Layer 5 of a small transformer language model trained on English Wikipedia (8 layers, counted from 0, width 64). Numbers have three digits each and are written without spaces.
Take only the direct path to the model's output, skipping the later layers: a vector added to the residual stream pushes a token's score in proportion to its dot product with that token's output vector.

Output vectors of the tokens that the questions are about. A number n stands for (n - 500) times 0.0049.
"bil": 406471654436492523327504446462595445325196622583634557473534408430659488520364626320211520441504357592542393317454320607590547395390459335390561390384279375303444437384483609629526498440581721
" professor": 353705475685680550562529478546627456514432585287424335771664454506669492603360520712528289687405511528564305451444429399557539355446370617437425451519452313368449711469526328363425485497612465
"s": 432420467337767638454430583540549648576592323558582610528532652364552534422772448085340601407541458590394554726347599666552496514504500423443419477581402520573466365327553415450492539562614544
"ix": 408541622654597403353448523286580423606318530586507597542405427442532495455591510625500494570454399471299563427620494700635617303469512534634721512445340491523584410369698503647395450582463415
"sy": 453486512527457354471533512662537416497407674471540522549600438448589489458427524258574460509579382453557477638532467536509664316516495371549549503617447538738487547284378439500397455447742680
"ces": 682638790456200459458496465798765460496315610289321486626450552462547479513312661218552529473245522657608626449649715382587619359750466500397558402723447344474590606486773596441202542362639604
"co": 688523382629410357626565554440871618459411520456547604512507586439555506494507610488588452407398601428506603608607569629508586468527515390549423485365332528517477515424463548487515553385341533
",": 403494362333459503533387535472336555497548362553549493426489639411428524434541451423361497369557436585432663506360475610428415309403511377577384585379573601546365517575582237382620578468439565
"ny": 520472584555407430735507389674679437523351432586549329349689608457563497430512624451659610473555384474514526457419605346500661441602692460388617352471542601520503745541455650685496445401549678
" Prize": 332516390684604480416595339541616464476384573259383391704562485504665501522521503678399407564433424378455337329523514433556589275807466655475513354463582279358535508588508742513292503464551645
" Apps": 330718482637578452401543457542443626403416590649547394591442395618783471570549589339286331470500481433472130432523402207675566288978608703669733419594102470430508453387522654551358349438349490
"oe": 465464621582694359664670580515621547533504656554708542532447541497428506460699586603560400402396494609440412427463602542452661621581439521404437628497456438580661617562486500653434479565403415
"pin": 591512467470437447563587520500666418503296554528522553614552477521743493486480723616543581589517725594368404446630415610545615427719547404463339458663367408628467599385193694497331498385500641
"st": 452379462612422561566520510433596473442396476735489657370537649442682522490718505271461429554619567799539494532425603572483569447322241485507444506445431544474476410418585700565225530451574582
"fl": 653479634518441486525640503537617395500535360706532522704551405449579494494503516320532544482468814534306382387602532512478557511456456405506436574451516466615541606411510690529509491277494433
"nt": 539471488564371877557399410606832566551410533500424432371563417361697500525479589351441632712565397717631558597523381492545553293282571449479656228466273421453697637334510577703305465496504452
"tic": 600531519679333472449553396656666465493406568488428423622507734486599492455447796308410543548500150471545599527451601595462525232654360434403428356520231401706642508558504667565606447458696418
"gh": 547268740429452559628400579446459637391399513621426583428425455487682473479532667301566630442414340562596565190579445448500657287631471375439539607558451457390664652411540784503435491417626673
"or": 570376540679651510637431510410688655446500432373622609552500664532380515470432378687307406416521426549449454451455354397500643768460548440525536587547508245510557504388541290466464545443663760
"ola": 588562433531456497515637579561750656470584548474803563670437394468405512463462622615546526549481449592497446466533316456496534604632519460497453503441235419607637648379478360679391395517378389
"ua": 522524789377495600653699321362714457511455707262759561372463497520442510480613476658436504524392370347614530503372564469714500584733766398492351486404390438538631724334613445517440454532524392
"si": 472422632603325467494490630378699461547390465429592486483461637528702505459519586305535588515516300533440636604450440590551558408534430329562412526691475506718606405361625622422457469396817660
"hood": 530291569331679343432962514578376436443101584388589524776652523507684471550531451418658400528419468477386581372294461314531575153599480423304529372565244488216500603336358780436417496438564654
"raph": 532505522671539767458737187559460234424383445465433453861640311514680504500538452228451381574600167614719298480451913158539647242975384289432741585702366515381756664153304579614374467582602117
" race": 617524583647580306458450348704546422347601670562565469563431515550535483548614488337541486491479584564360642387352604435526477492462451551425573471423441411555388545586441643558473499544261347
"ary": 513328635539777484545686386732679407627592465700443601481447674500434475480489517691210598663539482522436346372542683198523518224509287385310660594337452376355665304402684595535352442263642772
"ugh": 589345492709405667618320455633524553414354767504544543453293688400456465506507554389409485531278463598508446274542267428571599469594725537230599576651456736484500655361600596604322443519389704
"bs": 503436469542379444423553436692791312517413456659625605447429434484718469460585658395479411577454460767448497289500503521523649668485587512511647586581523456666628729370821715418576498520558481
" Press": 566531430418654602340585379483363514610339555432432275669563304477623501495538567444460384621366363381676427295589642503514535321667500631738571472564322454443477696604528513469231484459651607
"da": 531439557459336538539506443448747642445639415553607487535359591486561508474391653337587611553559572405383551468567494476465576455559510360620450603251406529358415669497584562606351488371682567

Output weights of attention head 0. The head adds the sum of these rows, row i times number i of z. A number n stands for (n - 500) times 0.0023.
o0: 567330596543384589218425569384437411421488402367511428614504568367571354626510466681562830580499553625158387585605620654433442389583738765418217558788420676552627464619625753474615446576626381
o1: 579603344552522359525522395620416552631456219450707324676781569423473400545452337385541261464519452253301513459498340418501276457564613417310421334676576362503388584818483398463618730657821691
o2: 283709510519686646351577495488296403383503418470500499526321585594166420576288550375680509459457597338479608667316577676785382433443584350547629201397573613468422655473533261583468501447392487
o3: 357416428311526491599713531596453483580528468493429360318448280365494253574448500387654474488460463560491560449418564353579510522469638630433453313322256490360454599824472583454465290557470374
o4: 527490358510299777637433705538598658417521721471591456676379679580235492669485393640729441446777587644544367530446555311486545743436560490469295709442682507321330396501502547580584650436546143
o5: 501409599579468684213600685601760582480811442417777642531534530482657432496386530459494473551668619277487606487712269305661590440700506564525789400555848464425482541458532455283521497622590444
o6: 590286662185423499489719394469558357495628534527467559658791812480632554455593696438589487484498593588585405546594744552170683524584575452585645529282409555563433549852447484680402548250630607
o7: 404530415557584568797398481543280425434609662375161449356582579591588526675499507727449556750618663440679540282364471371351569692385469447292517408690635576414406370463599680442551715395733462
o8: 691442467501360868477168241460596463519549438394420541519493539434524430585492513315484582534515333658571602458674540549629236574432303458312465549351585618459401414811617778633617598523552502
o9: 628530543620474582579522347382557709622870188507547671401486394309663681518467657558467685396451545441532708425399448547306381608564468344372518541349495573378578743480729509422413494511583445
o10: 698638594785733464527755431432442450335942549621391567371432466624693402588476439554367582367596631632484402717725170407618349518420622478419461588267399509561368473578552567486478442441493533
o11: 324654497357449569429660615241712506525344353409589359418511593452655559549403371710495413591643454619485718510463469505542388633377565365814593401273522461458396302730581415574517458557650641
o12: 433431573307440661411495468342436447684480738594466464508571339414545500416589519864660473289463675356323546388636489496688687459500690356381562671412508527377081531285149646551636560265635529
o13: 503299636347687485377558683618178543278270440279489695552402496373634523465400655433474333522394546560382648441370478340665294611471376458409523568321599466634326440475284516524416435507703206
o14: 334446449419471490432554451612269391257482526540376305382540586504670673557318426189639538218684342226581654221597644535291389423395601556619391554665623586482493384668476472242603592586317391
o15: 523509544559477638617432397562507604528402469299693711221615543706392403707382446434500261563383305430512651493579604302467537134508525655492658639690528556436358318381501337725528544522439464
o16: 456350743338688484622588619386277460705524544433563570445554704470451500615502297769429581518519387358524536498640619482459643521578420442305486382303502518634493516565833438474378813463321536
o17: 514265413627641522452620708525678674386310509584518606453744496401681339539577462446518653533524414439611253463541670499338483531515525564367405465268371481729668393338414509401507319676421491
o18: 662461420440363303287534507478503550628521560467299610514369393407499548645296531628683493503650459352616370698655516382287577405264337470596525395428595539538478439740463381565604472341711501
o19: 271596559504324429384371455663518465518461746391545490628743394386542653567380496513433727328395540441492509613533424445387528266542291274555595505626240415501538327444564520262461503549701388
o20: 201283390526606431488491494501390550465390702451310586520521775463350509589532513659532528393460535419460488451556457465371367566565649757635652382571853415643529483532394448524565566671372475
o21: 372499517491408548448621272487690348322416425418608452568418414541463544431438618714455338541370605603413524538472573611484741689844593376348521413523682600663206755632747370366616421560355694
o22: 573565460467537703448607481411445281581567457462318509661370364102509558510510532560611450505444334517616287426448445667375426538470564802513476526781431407460341612473821393457347577444522538
o23: 615624581336686333190449455678516653580606440386509547669576415614518407646685426729552447373551393418456454653330776354411430718655492423612582721446512480235387520470506356386375511614329452
o24: 607557688670395408464477391406472410400492465397672643614372523308548497360697487383627466445519653160294494417643501610445634746375530514492522573748406405705558567646575658708364375653439404
o25: 340392230498742452570382372546516576501580457593435691587441519346603724360601518391387505598341380620029344520510543508216481212380553596635532369549437385316413445636636628637516708379509439
o26: 667413398647335512387523671590417547515575476345262485505369504351283535390455477701269565451602436553723673675528589520608686469410647446518432596500411370701562461562393148589141601615486476
o27: 397690468414701496410712679575668422579664481514528347525423577487503393528640505360607659420579507546628602516389491341505501480524613313454437703735485550655374431439425563580784616593515721
o28: 514607287458454495514414709458520268762575488725434623685564375528684543568305518641371630533511775571541274609594557613720313469598424403681382600469434292517460569649255454610550605666355321
o29: 590510638514605552616354697589592649404270503497469614324477435432363641504534253673552468137521735470483636509586790635601227509489399679244335304495369455463543428596460471508621732472486628
o30: 520388565355694353612385630405517546633454606688485542451449494577566339559547502465377446503602581489528682615600456677351575644480581444503769577744575487545669308505725574220648540373589299
o31: 544450526511277339413354612647477535460627510674439386295625455496513508570615510304541382532419432616502504591391506546572509493526738589559583401423411661724355678373581787557235667406435385

Each question shows a token from some text and the vector z that the head gathered there. A number n stands for (n - 500) times 0.0062.

"hl": 459469446401602434429433506614490479595527476430535584472581479591519420565607489549405457391645
Pushed up most: "ugh"

"cal": 469517574416495500444420479569439548539479512400514389412591412585549430472608473559538500317338
Pushed up most: " professor"

"nt": 416528462460400560492402563577397611490400493383552515430543379578545341487568574393522506341555
Pushed up most: "nt"

"=": 440571416319525454418372389575409498635578478405521528472641503568532351499543546566515477447638
Which three tokens does it push up most, strongest first? "pin", "sy", "si"

"omer": 496538544384500503383409465540435518551495562449531408509605465557525379392606581567558534370427
Which three tokens does it push up most, strongest first? ",", " professor", "bil"

".": 475474472526449567515450497581475543522485449321642602369519461586441326464641479505453451415425
Pushed up most: "ary"

"M": 418494526426590564484446554665362388537538570384579608530575506611494485535594571545484387404493
Which three tokens does it push up most, strongest first? "raph", "da", "ola"

" Women": 270607563467461496546327538600382429540642472308457575391653550504452624561706345374425482507561
Which two tokens does it push up most, strongest first? "hood", "s"

",": 436393464478402496442310475547465593622469587414566552337519427594537410411646495568500445384570
Which of these tokens does it push down most? "or"

"an": 555600475453519547441394479616379558516483496395591566536608506445502453501621568630468515415547
Which three tokens does it push up most, strongest first? "s", "si", "tic"

"\n\n": 531619433406626437455446428627489516487448522366488647473633579500433442522817447468434493567512
Which of these tokens does it push down most? "ua"

"s": 491540433363499506594477596607449512621492550525525437335583441631593486496554480670426449379404
Pushed up most: "raph"

" Ale": 398439472447551466447423468601508544501521510400518547440541488596451491569701576552448508475614
Which of these tokens does it push down most? " professor"

"'": 286461623387343577511313513559488443557530580374447580372516575560437448578724302556488428400519
Which two tokens does it push up most, strongest first? " Apps", "bil"

"|": 318494495386446486505480518573590539559465450401591548418554559591476610640788490549422501468544
Pushed up most: "ary"

" of": 565558520406442525489456428639341566552478487467614640539589536475579408527591576608446494396573
Pushed up most: "si"

" Hur": 428377310366457509492632588776436313671581568462433570416630399353489252699528485636500658489426
Pushed up most: "gh"

" (": 502519492433534549455411465618365507539498499406562620498603513529555454505651598622452511432553
Pushed up most: "s"

" Rep": 394538459391489494450461417648473505478415560407572492525567553615426493582706493555498538425592
Which of these tokens does it push down most? "raph"

"craft": 496469480390522492516437578611406558647520512480518470497618414575539466474635557591408426375454
Pushed up most: "da"

"act": 537614493400514491499522491434419594615514485475505456443616487491490464476625568600483533425472
Which of these tokens does it push down most? "bs"

"D": 403479549475445569589497432588477527553342623446557578412495484529556393537605422622515447304518
Pushed up most: "ny"

" He": 279552563454529470513431483612443417544485410381519538465609586535461546519795400469517478476631
Which of these tokens does it push down most? "si"

" My": 517697613475351599584593363715248452403290661603596791597560681489543282588506568623414536304621
Which two tokens does it push up most, strongest first? "ny", "tic"

":": 454509474530423527514403493590443523569509515304577557409594467541473433460573478483505525399560
Which of these tokens does it push down most? "or"

" |": 394409509531546512439431494575507545581439559395572583492525479678481414566567518602451463438613
Pushed up most: "bs"

"l": 270354496380502509654390532640452495637473442372545619529489444504353351466576557458581646518489
Pushed up most: "co"

"ume": 390548575552287582671258590555261496382246451538806332295508449662598385712694550454460542322521
Pushed up most: "ces"

"p": 410480545476578510449445483630415589526517600421543539511580547565479492566624512474458520486534
Which two tokens does it push up most, strongest first? ",", "da"

" indic": 619565525369522504497440506504426532544526506484557428474649462527553451494623590588445476402466
Pushed up most: "si"

"on": 397505542391486496592405548529333530625511474446602509559680393639503479517614594637373521392445
Pushed up most: "ces"

"i": 403377577359477590506394393573426526518511526403601673436627498446485499536529556552570515388453
Pushed up most: "ola"

"zing": 510562466422509496484396430586431561575517444452600547444649409573464377488687581513392438465534
Pushed up most: "si"

")": 458570506616572537375416335445519539456494525462503622688615541554557471574665718465424502512524
Which of these tokens does it push down most? "gh"

"ill": 379428465487541518448391436644482552466515457359541523397490466614432490527617594508474464426589
Which of these tokens does it push down most? "hood"

"me": 532341498204624404774415536332023623564338456627374576351618544536382531479436740366542553207467
Which two tokens does it push up most, strongest first? "raph", "ces"

" Mix": 471483496448546472541342488538422585620447425431549630453607660516439420652764511502480495442548
Pushed up most: "ix"

" Final": 353443461401552483496461472572555575512454530401500551534540569589411563598761522549467544436588
Pushed up most: "co"

" History": 444634342467443443513555466565402575493564399356625578462663491490513420463660587569587540475374
Pushed up most: "ary"

" Men": 405433525491475518650424357550564524507263626552547563367410503423577435504722354712545459304523
Pushed up most: " Apps"